Layer 16 of a small transformer language model trained on English Wikipedia (22 layers, counted from 0, width 96). Numbers have three digits each and are written without spaces.
In attention head 0, each number of a token's query is one row of weights dot the token's vector x. The head spreads its attention over the tokens so far by the softmax of query dot key.

Query weights of the head. A number n stands for (n - 500) times 0.0025.
q0: 533529183484634424677264384445654356617411337101659469321629715343338444540154362453508537391652699598460511467410162229679942365387494530596640196551327588499464434639396288606513491383360204167570350411250594319377016411406638559348532410287337203499655473380481688504575644200392374804
q1: 617667428385441699358438546452399676434292533330432343326332797249534405897505620408398498401600502698559421323561427271879759370355421435256486700405628644517508605400622133600730481397537216542745479228376579537588320315317557479456371446545680387506555551194498575556921340313228469549
q2: 553401757536480353545731528682400686325591812821588661561562271617395527483778390550561468504376432311731415621569781702177097429814662399639368701462534504490297646508657861536477554681705860534327521616654424361517865601643430532600622596577560699597299484601630327605291400644616629347
q3: 505464672648608369648523287430597577694350433472441517477434298442342479315348276600641515345558709610493616478471443446540605642558493481593742495456245504436495349373500673401567600756290510562482519534609533458266466591596352394445523400385416405385551328615648777736451597401597426760
q4: 798588402337555614584547509270560477610431406359359407506411618383499273499264422503710612400502473669479552322316372339791818511292529458486579394436360491498616412495532281230499424506226253448550540466597653567403255451354449651502341380571468405382498542534568750577579557236549257598
q5: 510474179372476645404416612377580364409442409440602391454551623426573612821483563387377535688604534423403515538643453630501560590383375436517432586454646554573589737642497364461429489314531208558405513276500416636768465320328586416395462425617445469545546686522422387454690450569461499464
q6: 317554386340626393319612508642474402409533511744600675611612620563551599465757632483305453478441378329521406711535519702347360399531453520527355579546758451588372642735552594766496429360743694307607346463344252424726645509433310537602601644445427518449559532517319225502436526602338718309
q7: 631441598617489501438525478711493639446307498447486765657551352670347577338431444644505597348543564337564517497428630506418592571644564285657633414465418279273450270331429777479510693615530469612428680452593585276303568610631427496601401478288554466504469320461695678743463385534391672565
q8: 397638616515404377463579391505370340432529418660739407532577498545391600588665433520508438586609534310571445720678691679312464466574361678469377457464734578696370751702443627701704306415652526544305331455284319526803598552552437576472479736579415679542571676509485192354606504543584615471
q9: 305590618574420568444406357466279568448494594614649406372597374489494460402492383502359484613460366442529394589616480475485370485661568596421602450553423502375358563528262649588310611645690633498418569533463466306511716728725396304579663544303510584649512495479524370434526377681497487649
q10: 675521729601423350559583569233255575549701732504492397364554336476718306424387441529644412609364467680497552407576696292705467569511482720471732489577304530562466478587318446476464571641361462625488517552572641490405477558548420612583452309509589624622457542465351608466556447398577279599
q11: 491585594568613212401505202476386378308337389690644435578726396503410512503750638552248487394404591359654569709490642461257427426652379578456464401612644421504305641722317558604564390567668603430446328417207316270687523643615306574598471537535239671399599494316275361327584234470462784421
q12: 488520555640476534450426519555215394280640551584506626586512506600340522436745634476441292587622398228578435567725539767340270588437501403449346460347620499553451740471649573570622408387565682449468518618516472462662685529694425548480536653648487546422570589657315245263503412538503471469
q13: 657504681439295705359474620539227703524632734527450604472430526579553263499513504626627448625636510495496544196598705600587473499441670523508556487446362517606541566441671294500311320599407655728484488672473687687346510322372268338447416514684771453800424574691683612267594497603363107549
q14: 395505370531745608579503524604405529229528431521711552676720576533560694485759402416350467556502449330612606606479491848439556101397454532476430586635757474545479603558392530554504180346664452582480461402360502396791593313486593315510451638530404571431582696562250357458422530632336785372
q15: 407523385473657592678487428588412598517557661686397392491610600463624696513484459387231566661449330582363401550347393423475447280529538537525652636516611551521504805686483629437543496584486639380488540469327413496518668517462289500585649622531433681617490653565679335475550529435646490530
q16: 519384787593089470374588565588260542496543640386464295351432472646350257529501468752628354703546626638495690201331429653844357555636715643532668527523169454702409294358608539631646342382253595588319608404740782697426576537385418274383492449595486373626518799485607696485581571548240181421
q17: 629629598477580405416501457508215413351421546651281555405638497514527407402473616597460621307380563649434430501592536262487407581532408571577463504636445468488385592603458642491723689511417637465516335507472470491475619591697225785455500509554416593510576528369520482465493556518642401531
q18: 469490250587697416539545434440604282564402282342720677680679357348595824630656369373490461528469546552583329892646499701199573420562422570440312445458730558362536574543243625612409313487668417308435504519482187282668578417444791425430492690426432594309451407633204340721459468509556825451
q19: 273533421424535529398325603636289548478680724841482415395589777443697418441572573451225667643584366283446453426571365651632390286490512429613527601452578755487353786602458499651455636278830545322409444374398434562738576331634362476453649597558362476667566887321561227177607431738751535558
q20: 349382532466734431537530400614733623491290513513684467873660271405115601603706319394246471549379618283695380857489558543201638486602726240657268348418737474574595708435425630472841461512499668480428355641584480389600672634747658462641513718422270653387413123557630560598467377561568821593
q21: 552307404386442410563355538538347557259691678602501499423478655537648542560611547510437437704669340170411620334546336651584340479330519365477382479470460303623547571400470468653313515304621639488288599461526648551633669256446378618670469748544523582568484690700377405405575376606500357356
q22: 465480277424526455359387443660516393401435688698382416461619593324547707436609557439278322530559609342545495429644541381507517641626554416510317438479441515396357352569386560371512671464623542680447443254809536555552454621683308538461620422532237597548455586433700313466522269577625242697
q23: 559626700222556411342431385591641556378453455459377376461491441547421446271420491683484444415237657457479447546453220357618511719654538562492644485501424512361478453514299451294634574565531446599551296387529412623543400784848647593425676474404424492385415427297600436384599384503637529791
q24: 589604465348469426468616519304366515383621715623576224441635645292530346872493523337498392661725666620346529364369511424737396234316519568491534372495535177770485581538390483649427601530435501453375519566611511475533656295237291511645418742419468633430462808543340531628620288606257299505
q25: 613252829289319643407589524753234358462415484463672276447476197441346239412696546560631453651643548539507542484588735455531350379397691596334210695536528500631378471571497623392662192434585448507318563508437675651565422330562821259449509317470464444683455524579418528459568528538335468470
q26: 665509557840509493495597291351300664453395515578883490493614507415539357611676268321302243598554707544430564450845651482446677419503589558277646354585400598458281523633772288615387282192581576868558562475493515447421408558707508568580252300476514429677599409424524315565622640481588326577
q27: 487489425634409483451566681441389388430442408393571476441481506564573495429472472488513534526669453565496509491768511450528493496587391754438558717631534624432410567495523308400436206393460369625596630489286532538382474403586545467376529335608473462560368344627344339369342781471653546462
q28: 284594331446543404458603443469472623542486425549668533443416598480501280836553591502507634410516500523314442455383594409389466259560564399446506435359541388511533620541675330660451252362434544376618502486455397429523544228130479514452371542579531512527545389435607580736526699577342457231
q29: 500254276684519536533556511857684585098391477439548307725584286412319504595756585503331391678602455222740675388593675557250525320551615655543291587502361238606485473364551480587608434440345442720297792293498662754457626457710458249433558553730264620681514471492886458411450338726459623402
q30: 527479396607505449551577458815525504326539523548593495382411360642257524353486374645413496674263361522549420583445702409426352469512497506632388415504459492599340490514496516438688542469507493460555562550734444488441641511534509574513337593614710565570530483414807461579351447449268546313
q31: 575459748359505626398420546668322416508519502585550470387441614346519448602390628553574369594700585785536454484461684406720593508381560520510655518587415350717261352469364802721684688389568437479313611607530542572525528566608344417548325460274490624591542689405502464605457335606693477694

Each question shows a short text with each token's key, already scaled and adjusted for position as the last token sees it. A number n stands for (n - 500) times 0.0015.

Then comes the last token's vector x. A number n stands for (n - 500) times 0.005.

0 " |": 508599591442442407455612366610581376407613309452669466242440339574541599505513502417511520497494
1 " 6th": 401552646491556399469620431493525409466591394480650360243419282614524542485493405371456452444551
2 " |": 400496581577509380384593341598605396426556317480643479264428306576541611481509462410457505474477
3 " 20": 480459540590629535472558507530588402446477459572673333287498267652429531603504334357462472472516
4 " km": 524413518693607487405553383465568395457552463458654418309433225636438559562506460370495466454569
5 " |": 600532381560595450341483329526600427410531325524605455283427275598527601451469512403444444481439
6 " 1": 503557325535568593379551483519596450465531420620623367313493239717473519551491505418420507443583
x: 521509618368591420512565526527440484504552559509482486397408524441529471591529521373531528488435509472445563198401529419542467389407438497450567643487443518528418413549606506555506493633454536572438435547510628447505513419532567488595555430473513606686543594554453505473504524519574525525
Which token does the last token look at most? 4 " km"

0 "s": 456611592458471392474587389556526401435602302474656423239437259630621632537461486401492472504514
1 " and": 380542605488426373425597399564563417484655292472660492229436297550612636513482448459483461491580
2 " compl": 404414616653549371355616358474552381467564356442664447313400263531455597570381478445459416478483
3 "aint": 536318513650574399390613393461489426473546329445604387336388270580603536518352448421437339451510
4 "s": 625462504599551444439587411537518435447583326488581403272438244657712636520422526415437442465554
5 " that": 641562414652637407352558348492534362385629325463594424262466308567547595501528479449506501478586
6 " are": 542569364581609526350507358494586358397607322441657348289455290523520596508560537486484412397572
x: 456576502525437474444424563431466361487469472585487434485478484533615454555488600395551504426469521482505549220482423467519504517462538525496480466473228513523571523575490532489508629452583574549474590504510563582667546609508595627519459484448490446461457626369544467567458419615457342445
Which token does the last token look at most? 0 "s"

0 " Spain": 471652633414436383474655368547545356418574336483625415280434364579540594497506434414475487499489
1 ".": 384557608496476392437590372563593398423619358446676450290434307589544638543488479413533458479506
2 " She": 444383573578525412400623395450455351419564312465572358261466357533603655449558502499492471453532
3 " competed": 476384605652550391370605343504561376427623355439641427291457322560498541511482551463540449467515
4 " in": 571446481615590416373556350504536368476656319473644447286468309579573589498491510475497474454606
5 " the": 559512421576648409424501307482559384450619324516621487290476282601543568468520439526539425424502
6 " Women": 460613336506620530344540375410564365340489413455619374279428356549475584527486476406525488555440
x: 497554487485574546477536484562513532515441521474528433392371462420501455558472408463506505399446559588430638186527458495413542484476618423519425457414338593420470484492515408528469466506506552453433460485487621532508417443494585523497442494440536508471489459482430454479495505469502345545
Which token does the last token look at most? 5 " the"

0 "om": 446655664485472376440666334532528389413563291454622366212374263633670705498444415370416480493513
1 " Z": 409444604636613377407623304507502313310475351484616280246432269624564766512457441497428513529469
2 "ones": 367316634632541366382638346487573388412577267513608368218386278589629674474384467376464443536471
3 "=": 558363510659599405361584347535566347406580283471748363189444288610516692579477451402520411543489
4 "=": 647468439627587449370552366542578373388618281467743339181441279640546684584478490382504422502505
5 "\n": 602517392623595424370545309553634393365644264437702438187435258643587610577453495390533431506536
6 "The": 465654345500678467351478270416588343375655323426660401224451231598587602460464468483535405403482
x: 457467488476479425455485536394529528583436515457527553461464539494453491529424503449473597506500556440405535181525434530493517525547453436401489479485308479441472557444464463466496552497550389565520519493454599455539522540488473539482545526555439548547570495525478525483491533526477402446
Which two tokens does the last token look at most, in order? 6 "The", 5 "\n"

0 " 5th": 494654662417496361465653407532542403467585349481684394210401270623570604485490369336433470462550
1 " |": 411590636522465368396623326613609371405585286462691472218427272588549638503514471405468505480479
2 " 10": 454501585561621512491585541545582402463508418548692315244492182700445523606545341363434417395563
3 ",": 468408507618520454379535462526599420474595363494719382278489166609428614513544305450411327440564
4 "000": 560393551636539531477568475539535404489548381506677406251393200621614586509425342289390412390608
5 " m": 619555367632628516372560387501579392450587451443672361288430203683536660617519494423375474461597
6 " |": 567611366505578470313491282538659423394552309446640444246412281608590670456510492413392483448440
x: 437521538499506464473522419408472510417437497497563453499461473498431449467601522506452482481481558388487576190497537541484496519477496466432590452541263469546493463547526493536460450536517573517515520512494627499557589508486518455506533487624462516554585567428473419508518477589441495469
Which token does the last token look at most? 1 " |"

0 " |": 511630619424424378441648324645606337378649249437722455161421288597554630507518503391515526496492
1 " 1": 450518651501612469512620489556634380463563369575687298207464118736462594569537434388432468397571
2 ":": 389518618653593360353592341555613398481614312462724360250465224598415711545535394462442340400464
3 "31": 528435562535554550542552559624610409544585377623669241246465168805454538610448351397453368476554
4 ":": 541352436659620445367546338583624452468647325407720381245446240631492702559546373415397328410509
5 "52": 576575468549534598497558556636621424502619296559692260249420235807578527623462429383420383520619
6 " |": 586568400492550473360479243625725418354602308436699425210429265648566665495534478412409449407416
x: 458524559512523456433524460412475503487429493531537428523454469523461430468646485513468499492524537453509534181523492560438452523471530463385564447533339461486479450544546565517465463518520549502556488525500650436559528578453512480516499483579482517522526585441446423535534517623399481415
Which two tokens does the last token look at most, in order? 0 " |", 1 " 1"

0 " km": 497574637437510393432619403512561386471560388490679414264410242625535634529449494373461478513556
1 " |": 423529594555499393387589338576581378408563319491655457242424286588538637490470509419463502495463
2 " 1": 475456597603625479464609482515577413466520426597643327296485219705445561558514453413419483422558
3 ":": 464418498681629413356570365498577426477579355462680396304473296564459666516516427465442401431480
4 "29": 580484487576575546490553508606583426497541394608643312324476255736472547571442371377434413498549
5 ":": 622488369573626502359518374524579454471621372414674416304466293580482637530536387428405378432523
6 "57": 512560441541520592456549483585600396471542372552648343308430271728546542614437405376416422519591
x: 535525564457501498434602562412456490545555560569478504580525417491512387543546531433550508495558417545581389204456484517429532459537503519471503570465518496472530456453541641597437472451495529533551494511575756522399572521484497446503495413481472615468520610534464624458408455570490396535
Which token does the last token look at most, and with what share of its attention? 1 " |", with about 30%

0 " are": 500565604445518391445605403546484358436622296478659369284468354549521546539515526456523449469535
1 " responsible": 405529647500535399426614395503475386446609339476650388315470306597523501537477498405543438466520
2 " for": 415469586554511388415589389543503386468626305457625416299465331553585613477531490456502468465608
3 " aut": 501455467621618430359563394451522402472557380434625396322426299561466631548472439426459392433527
4 "o": 566471441583576486366553441474520442471530337528609367304400293624580635518468479443409418446506
5 "-": 570564417517601466400526444484524465530491352511636463306424345600574713524461395421388453512621
6 "ren": 480653388468580498401469443501571490441578367465563430353378317614584671553421486376418400543476
x: 424523573453519541526541425394447558562447545534446508454703481529403433448464475493480479418446544645455358199454466474613497503521565425522542421560346501431454306549511523594553456530447518482456489581523549556457589469547571554426525436453521589481512591503413449439518581332436412470
Which token does the last token look at most, and with what share of its attention? 3 " aut", with about 30%

0 ",": 499659618392400382433670380543572342431670278434713436182424259577573643507499480424509456492560
1 " Tun": 374435665590573350418697351419505346377472311498622299181418287561498703512465467476439493502423
2 "isi": 361347553580498362493621414524535437455556334544662373234357299652711670530366367330361402519470
3 "a": 533317566638530395444606400533558412481590260502621393205373257631723693453415443388410475481523
4 " |": 567425455611611411333575293538647340372571278427685422172411311598572696493543512444458543501476
5 " 1st": 617551357635665532341575394437562374424613367452714373178384230639489540477514415380454454427584
6 " |": 576590364501659479304493273529662393375548298443681462218387245604508665479538466404434493452450
x: 439510573488528493499501466443485501478435480541522428509483472497466443484635489518476532456479530403496565184487591556529469530430472462407516478529300454500469457558500461513517430486546531495498505508378618521563455538488501413543532498562451451535568536497434461505544519588391461442
Which token does the last token look at most, and with what share of its attention? 5 " 1st", with about 30%

0 "u": 445647664459465365445661376561549368423568261539628387268408342607646670466459471476420529499527
1 ".": 372550612505478377425595360574609379432633304446708435249418286595586679544480500426536453495504
2 "om": 411452531584532463417578415480528443476574389392566349276347222652624701521458501358371381399566
3 " |": 494415519604548408371574325569618368400583279454669437191424303590560657485495521440492490488481
4 " For": 584550392566685499381556363414490333350516356433605299242430286575553679525543473451504472497575
5 " public": 615574394624619496386565326442499344393523353446662409262378273586520610521462389322525496467560
6 " or": 487607364529683503307452385426604431431643317454662496253404273541586645571490418457456465491575
x: 448507471517607505471559570516496480509435570464464410552411638469560409372529526603530512504395518443497498189559421511679458550572447521477493497469347546344439463557493585506493559344502564429384505536466521469517587405561574476451585473434488395502481548459517525472449538541462390514
Which two tokens does the last token look at most, in order? 3 " |", 6 " or"

0 " |": 512643631417416366435662306659617321366663225431744451128413268606560642507519503381516529496492
1 " 44": 381531659491603414528580533549614377478599301559769265197485113735452545549529362366470400419594
2 ":": 330515648652595363387627361587596431495647301426748336227468215638432681548573359432403283369507
3 "32": 480406582552547554569563557657605422537624345567697237241433159855541534602468336354423349433573
4 " |": 525363451603535430335549236678729382349636293401719444191405262664574665483551465396403461393416
5 "\n": 579469394645592467336575339509618335377627179434724429107404283622593642574445465387545381491598
6 "|": 558675302550681456328441305462669363356681220425732458160436265583547597490432572412573445465458
x: 401535597499497514514475540450542512568473511554621525516431454526454524541566482424456460549543506460481485181520498506481487507550509451364586446506329412455393438531520391467425428539526523511471535531501508475495528558481512460417534527553465521567546477431404425465478546588423385446
Which token does the last token look at most, and with what share of its attention? 0 " |", with about 20%

0 " World": 485589594469472421475598379522523398429519408476576428344437392549537563496496436412506483539488
1 " Race": 399513605519518392470596394483530424408500421464593443358428386545517538529468436410519487532480
2 " Wal": 499407517594597419421580406450505415414496410488560381365457396540539607516486478466491479511459
3 "king": 547391509550516458474547441515528457463499395509539439353425357591628583501430444394486440514510
4 " Championships": 602448481606567442439571398483537431439532414451596445342448360570520571502493488430514505520492
5 " |": 567530441531566466418507383519592429421561392459612483335444376558525588507499498443491521500472
6 " Mus": 444564407452608564393495426409525399389515413469580405367453411524494592540475510483493467514468
x: 489505555473567572529469462315496526613439463372552353492512540427529372510562453490452515545441573604458465210450485385579482479513487473461477532551281503495519451507652393508561595405594512470610544523592558539445516424503635546514553487440572492446565515416547519457476511398455416579
Which token does the last token look at most, and with what share of its attention? 5 " |", with about 50%

0 ",": 499636601408415399443645397537561365441645310443682445228435293566562622506499483435508462493552
1 "000": 411561623473520438489609435533515379478545340482673391229417269574598633500438401320435428422561
2 " m": 439430605623600405398615381499546376444564429441668345292439240631512676586507495455408452445555
3 " |": 467430504601553432344579337548603389409549314452662422229418292597533670468532493428439492433453
4 " 43": 566505474592630578455567491483549381457514409566678264283508223678421566516541388411464424419538
5 ":": 607478355580635522359531395510569460471591353453697356305470280611431644529552399439427353412493
6 "33": 520572465558496576543544540605577449501577393561615302341442216771440501596468395359469384451583
x: 514501564494556479504592596389487547627584511534459514499655465511499459492525509395596467520545481543571367198430536557434463456447525506429483639430471534502563460516540597543459475469497521524517452633505708494399529473458528489530519412488531616442608587528423588466396482540491362497
Which two tokens does the last token look at most, in order? 2 " m", 3 " |"

0 "rd": 435633633501481371451596390538554421454550333493614436289406334572651673488422449430453471497536
1 " |": 428564602512471389426598350598605389414600325453668482263438331582548615500518498447492529495483
2 " 20": 438502578529606508508538518543597435480527440538668337297485243662466546586503357349460436451534
3 " km": 429431609642579447413568391482567424479577463444664432331432220631450573536511468362482434440555
4 " |": 565451416592575432346503326542596424415540339515608452292437282597531630456478503408446437468432
5 " 1": 538528377605589572403574487530589445477533420617619356319489247718473525546495499410420490445580
6 ":": 550593304493659540325491372455558452470587360456666424329463330561482644501504444452452416445485
x: 553495591317465505543509503532472537447483541525548332453410647464440560500521477419560611426471470580459535238460480422623359458596524411361617445572451416426352317611545488434472418546567635549444546543371674640479544508493570430522619512616431563360486604332406626484526538489521515490
Which token does the last token look at most? 6 ":"

0 " 20": 509590615439542421490592449559567406443539415502711348250468231651505607555515343341481427450517
1 " km": 440576670497526406419598396507586409484593416457696426276402204644521624525477485341457446480567
2 " |": 404446570611508386368557314581608394408578308498651474248425266605552635472463517410467470496452
3 " 1": 515448538648624518437595493503588425474531413609642345284474192738465566560502480401417489428589
4 ":": 565408405676654441333544358477575438481597338455689421296461280575479682505504440459446403438494
5 "28": 581567439574564557474552508607588456529561397615672342320462232761491542558447374367409405497563
6 ":": 587616341505623530355500368524573465477638361424684424296459279614502645520533382417393377436538
x: 568510590364464519513545480495460516492457541437529412560445609560485479474508461500500578443451463545469538215489412482567404488510515480396612507565480468458440390606531547426461454535570616572516571535471746562441615550473585480488573513651441568356486688380435537553490537587484497444
Which token does the last token look at most, and with what share of its attention? 1 " km", with about 20%

0 " genre": 464660630423433374491654339515515369423581306436655409273410324566534540508446481394515465528520
1 "s": 387530597494484410471612372554535394424593304462620402260447264638624625526454502384494468498507
2 " and": 396406593541462352414595370559556411466651292474647479240447311560623618510481460472483468491568
3 " movement": 533333578650563368423632343491523377389581367442649397272419325576557545550423487404491432515521
4 "s": 607461506605558431419600367515532407411599324446617402265449264640645620534452522385482478490527
5 " such": 599554421606622430355519405487480337444638266505662405334483275583585542513399451507507442433560
6 " as": 519621373514664476357525332492580379430591289467660450255427372573585648499491516491485447550511
x: 429516513512495502506441548500495447429450500479460533554449477556506483490507495502506496504415491438503516203590486547574519522517491481412529341539240469454481389565514605458437529459566503521551476581512630474315417421506495515581521440578504503555525506370474350513516484497430372527
Which token does the last token look at most, and with what share of its attention? 4 "s", with about 30%

0 " in": 486595603459458354467616367541513390451604318480641423275457312573569648487502486448499457500550
1 " 1961": 358573649517467348439611392597552385461611307509655407340455329572544565505485437438476432506478
2 ",": 391440616557467379399602407536569385457652340441655454276441332554601612514490489480477455482559
3 " becoming": 511412569633584390343585357490554337412608358461646402286457361549550584486548541482508451475533
4 " the": 565449488621587403387516315511574370415611341470651460296444314600548571471499469511535417425506
5 " young": 639548383658666448334541372454540371435553352466616436346440295563486506496499491449499422439532
6 "est": 509634380513606507372520382527541407486543361533620409341424284615603516527402444365438376452573
x: 455466416491547417497582439465531489600338537489448491524410521442580442530471369401577592432510567543526574229425499516529475551562327503463457530528265423572438452383517520418519451431467576374461471411364541444526585497489315533531501524388495473509535632485354602428530483547495265558
Which two tokens does the last token look at most, in order? 5 " young", 4 " the"

0 " |": 511633621422422375439651320648608334375652244436727454154419284599555632507518503389515527496492
1 " 1": 449518654501615468512623489557637377462564366577690294201463110741461596570538433386430468395572
2 ".": 399449597600558394402558342594656376416637327505737387277452154682483700594479334426512413435469
3 "28": 516420570550547559515598536595610419519549390592707268192393201783602620569404408340366399461544
4 ":": 574362432663606436365581341572618469498606289427706391213415258640562763515513391393366375452539
5 "48": 604587457585568555483544528614608411513613262573688257246459186749627564585430398362439396458617
6 " |": 565577376486572467341489235594722408352601299422714427197421265625585675482528475426417476409429
x: 450515566506517460433519452439492522486442499545535429520454447498455449472641479507475490482492531445502534180513503565457473523472526459380562450527321456491490453537554570500470462510540540501537479517509648431575537562464499481519507501590480502541508562438439439525557500594410484443
Which token does the last token look at most, and with what share of its attention? 0 " |", with about 30%

0 " check": 446611618443487406472629429485512412441506345498613393323438283571524559537413454414512440523510
1 " their": 435527597506502370464566360518486374466562332490602425301465296591554607492486471492517440461569
2 " compl": 437432587633565392381587373466534392451513371469619453344425306515453599559407475454493431512474
3 "iance": 536380558576511437472584447518497422475546347471581418298416293606595588520431452378485412504553
4 " with": 561473471606593427403549384506549411441589338483603425287486321543616623482487491493503439487575
5 " the": 567553446575617437434507363481540412451593342495614461292462297587570597482501434490542430452514
6 " rules": 503583409558581481376543409469531390393521386442592432307426290589505559555425465360510444530493
x: 516565534460582547408490515467474485532441475520546434585514490534480368522442428509532466441528620466461617185502426416584469527393602517587475509502481496550384423439507499480504459488522473450585486474517620548558294429497454474422532502486524561482427522440442377530519508569546273475
Which two tokens does the last token look at most, in order? 5 " the", 4 " with"

0 " from": 481586608452466351456637391551525364452622298488687391200453275595592663502504485458499430470568
1 " the": 418533618493456334443580315560548366443623303482680477213448246596582630495492443485543433460519
2 " firm": 357350626615524313423638357486521378437582329426638415277373284588548637515423505405484450531554
3 "s": 542397527572537433455590417561545421460580318478621415234423216680681691527427498386431455508546
4 " and": 628444501597570345368551389540580415495664281462650514201420303561634650517489444477446463520610
5 " establishment": 622569397632648463356565388498574351437587329456693399248411260618580545585426502407483444524528
6 "s": 485581422526567503391547404534550419455611333466639390252447223698704657549451519390423445475566
x: 533505555456600500425526601474484467521491447554503475473519504523493397544427447459480445447499509498472617185543486450572546551438591477548489447487252481431469478466494614532466477537516499517522507454498541454504531499568476494525557484489536533536425534462450396510486448599551397502
Which token does the last token look at most, and with what share of its attention? 4 " and", with about 30%

0 "di": 399623593518448427454560443549572479469561345511640419258373246626723726549420428377405421494531
1 "ce": 335548595508436438475546443594603461476597293469627432258380241637702651559400441351458446509529
2 " to": 400469614557527364420598357552561383437600281457670429208439267566633707505491484466523483483570
3 " the": 505413537597578338428533291540581387445604297487681472238446229612588643485495412485535416445508
4 " provision": 635476461653646428334601364466563330360542368479630362245406289585503550573412453351530399545462
5 "s": 587551467569555472437565417550545425438601321468617417237412208700674656560445482336461433514580
6 " of": 525585383512626507371488395487577379436630285458692422215406272594609669526483468448486446482634
x: 489515517470547483445436536542466460487449542561469552457457401487565558390529482552477440444502466470470466187537429531621545537477472466436420414558301458422555381562541604424462490491539513522557508509464581421421503426559516524459504530583479525555472607381414522486487505530462350459
Which token does the last token look at most, and with what share of its attention? 3 " the", with about 30%

0 "ena": 441680663460453371473628397547563380478562220515643386223379303609698711470445417427429461472532
1 "ger": 314532658551478393411640373529552386451535234499642410213359284555647700474396414361425475499537
2 " and": 386415625579490320363622346536586383462663255437694490187416272546627671499472472492488463489572
3 " co": 520455439694678434314576339447563356410531282422711365308409208563522674579441483460401438412508
4 "-": 698457416675623379347561431482537444460466247548666417274429239619511724500416426418444373539641
5 "found": 606607337607626503332563350485527381451587328503641313239419204675591544523391499375486349478547
6 "ed": 480633378495621516368510412553554446529662258467667415224417231695705642537437480421478391435597
x: 562497562488597485454525633447557453501528563533561533525536379434503542430483419479451494439534477588518560204552444575654507524474474433412430464521223478453449405510452641532472466489469515510509474496448522344471558536527395482531546504436499516559412598445436428528540541442439377481
Which two tokens does the last token look at most, in order? 3 " co", 2 " and"

0 ".": 482634589437455410466590392585619414416620353448692435280424296622566643561502487402532437490513
1 "om": 417540549556521458451567429500540459485564380413564366301365246646633695511459468368384396426543
2 " |": 424464570564514399403583344583610384416575297459661456224436314580560638492497507438500503499480
3 " For": 579460448600659450408566372437487353366516365443596317265440297572550664525542466451504474500566
4 " firm": 670441460655625401392577356435537393403569358415650440318376290571540606504425484420522489516542
5 "s": 591574459579563476432562409516560451432573348470623438276420225661664657519427478402455487479526
6 " that": 512652349586659443360548356489542379396606326461608433263476310566540618509521472467498485495567
x: 401499474404478468535574574598484541504472560518390552457511467531533479490427551551454557480471512363427466224523502578581525484436598540556530539522250588420579516550454494512405486465552429510444581629499600496518542516518541503578591484486442546494502414388438448484564454570384198565
Which token does the last token look at most? 2 " |"

0 " |": 508599591442442407455613365611581376407613309452670466241440338574541599505513502417511520497494
1 " 3rd": 402548636505559391463624418502554414462600391464651385240405282627526528489510421373466438463541
2 " |": 399487586577509379389599332598602387412561327466641469262431309578533607486520468415470496474469
3 " 20": 478450547586625531478559503530593405448483468561672331297505255654418525601514331360467461463520
4 " km": 524410523689600483401554385463573403456558470450657423317435216633431565556514459370492453448563
5 " |": 596538384556595451342481322525598422404538329520606458279436270600518601456479505407455444477435
6 " 1": 497558327532569597380548486518595451465535419621621363315494236718467519551494505420424503441585
x: 520514620369594418510569533519440482506558563500480478390405519440524473592532520375539523479437506466447556198394523419547473388403439493455569643486450527518420411551601501559503496628458541563440430553504625446498516422536563488586559431478518605679544598556459507471511525520569528523
Which token does the last token look at most? 1 " 3rd"

0 " public": 461605602445472426485609393544490410463539373469617432311424329586553609523464434378488473485540
1 " firm": 350532633514467384457611397527533426470567365460619452335417340575567598515436487430491470511532
2 "s": 436432567532506443469566437548548439461568352484611451300442299620622630527444495417483464505520
3 " (": 495435499578555406415555413548589425481566359469625459295477336593532657501527429467458431509570
4 "non": 580431452551563471414518503499562454518579315459625429365395307560568635502459453445400391470525
5 "-": 577558414496622481410493480511559509575498381528614487380428357598556679531469400471367393497627
6 "pro": 472555398453574485403495404474544448419526378471616423361443296571569678540439452489445389479445
x: 454443583504480587446473444362455533558447496537480581549663598442365477388308542354527536489505478613322483217540572417676548536521582512524499404578369474569406484587505651493523516407492486542719470503587577465584423528496469516547561426571592541614537496418426514517540524492509463535
Which token does the last token look at most, and with what share of its attention? 3 " (", with about 20%

0 " acc": 474651700467461377345653331560610379428596342464757431259393090592458642604400488340490390485551
1 "red": 239546663577521342366578412576586468516652289511658411276400148674688611570380455359495315439612
2 "ited": 336393634576514369440580393615572432548635252502690438219416137699728634522418444379468388479626
3 " regist": 598381479699616336313599298505587326414508283492667377230396154605556715563397459445469371529467
4 "ra": 696451435600546440417547411570578465527582293501608385245362151692746789499397431372354380427562
5 "rs": 639640411564588463445552346519539447475560274483581362191382148688707786447406467332429414469574
6 " and": 520677359562681391338500321518640430462696207423696530163405235552670682497474440494454468505597
x: 459463503540564499488497515514530486458449528522512519585474554494521519425530464612478514497437516419457454182511401494639541552523490523467493531455288556451507477537470677486454497411582582470542496571493548403461568533543491525515577490467470466585438503438444430480537508593444364534
Which token does the last token look at most, and with what share of its attention? 2 "ited", with about 30%

0 "ive": 451664621443421413457615380582555409465582268482658435232397283605658656520453416353507446480519
1 " do": 393458647570580356387598357500595371366517391501664349318438212548611698645413514468500425490492
2 "ma": 427376563576521459433600455469534446477500313542553352264360194663662723524423483392413402502470
3 "in": 538326521599526415430597431503539438469553314487613405232378257630688708463395467357419437479562
4 " names": 605470500654594436383583385466542376407538296480665395226406204608587657534426517417489441516485
5 ".": 612556410578621459373510321518640405391641308433735451251419280604558660566482499428544454500499
6 "\n": 528560401527577498354554386466570367376594252430673368185424325647563633535526466445512378445531
x: 423531513444549513481511524412470447463564468609547395562422515451502485457511505454465462492505495425437496197526513510528472532559537398426590423520637394536442490530446424532533472460511438539572499596498700476490517470599435434521504474494509487527437509469559618546557467540391296539
Which token does the last token look at most? 5 "."

0 " |": 510615605433433392448630344628594356392631279444696460201430313586548615506515503404513523497493
1 " 20": 455569610465607475522554524557623413483545422542701316251490194687467528601497339321470425450545
2 " km": 389521701574567410406597359489578398477589445434690424289416170648447592536504472339487425438560
3 " |": 502390487653556379321541293566611401400561305516625458244427250605540641443457519407455439472422
4 " 1": 558485438688629541395601481527606427467542403641639333279488198757467535547484514405417496439589
5 ".": 609554361581631494368505351535619409391629347514709418313461226669519649590445389423490458485491
6 "28": 494592392548517570414554490569602448494569416603697345244422243745601578541399469345360453492560
x: 539543582416571496482567544355424535466566574539575557544456450497530388557565396382539577584377493460557457216432482501462482466525438485442518571435401477439387382522534513585456476566496553602611475562552704578489601448544535481604609438445458638493501614569470595474443467574563526621
Which token does the last token look at most? 2 " km"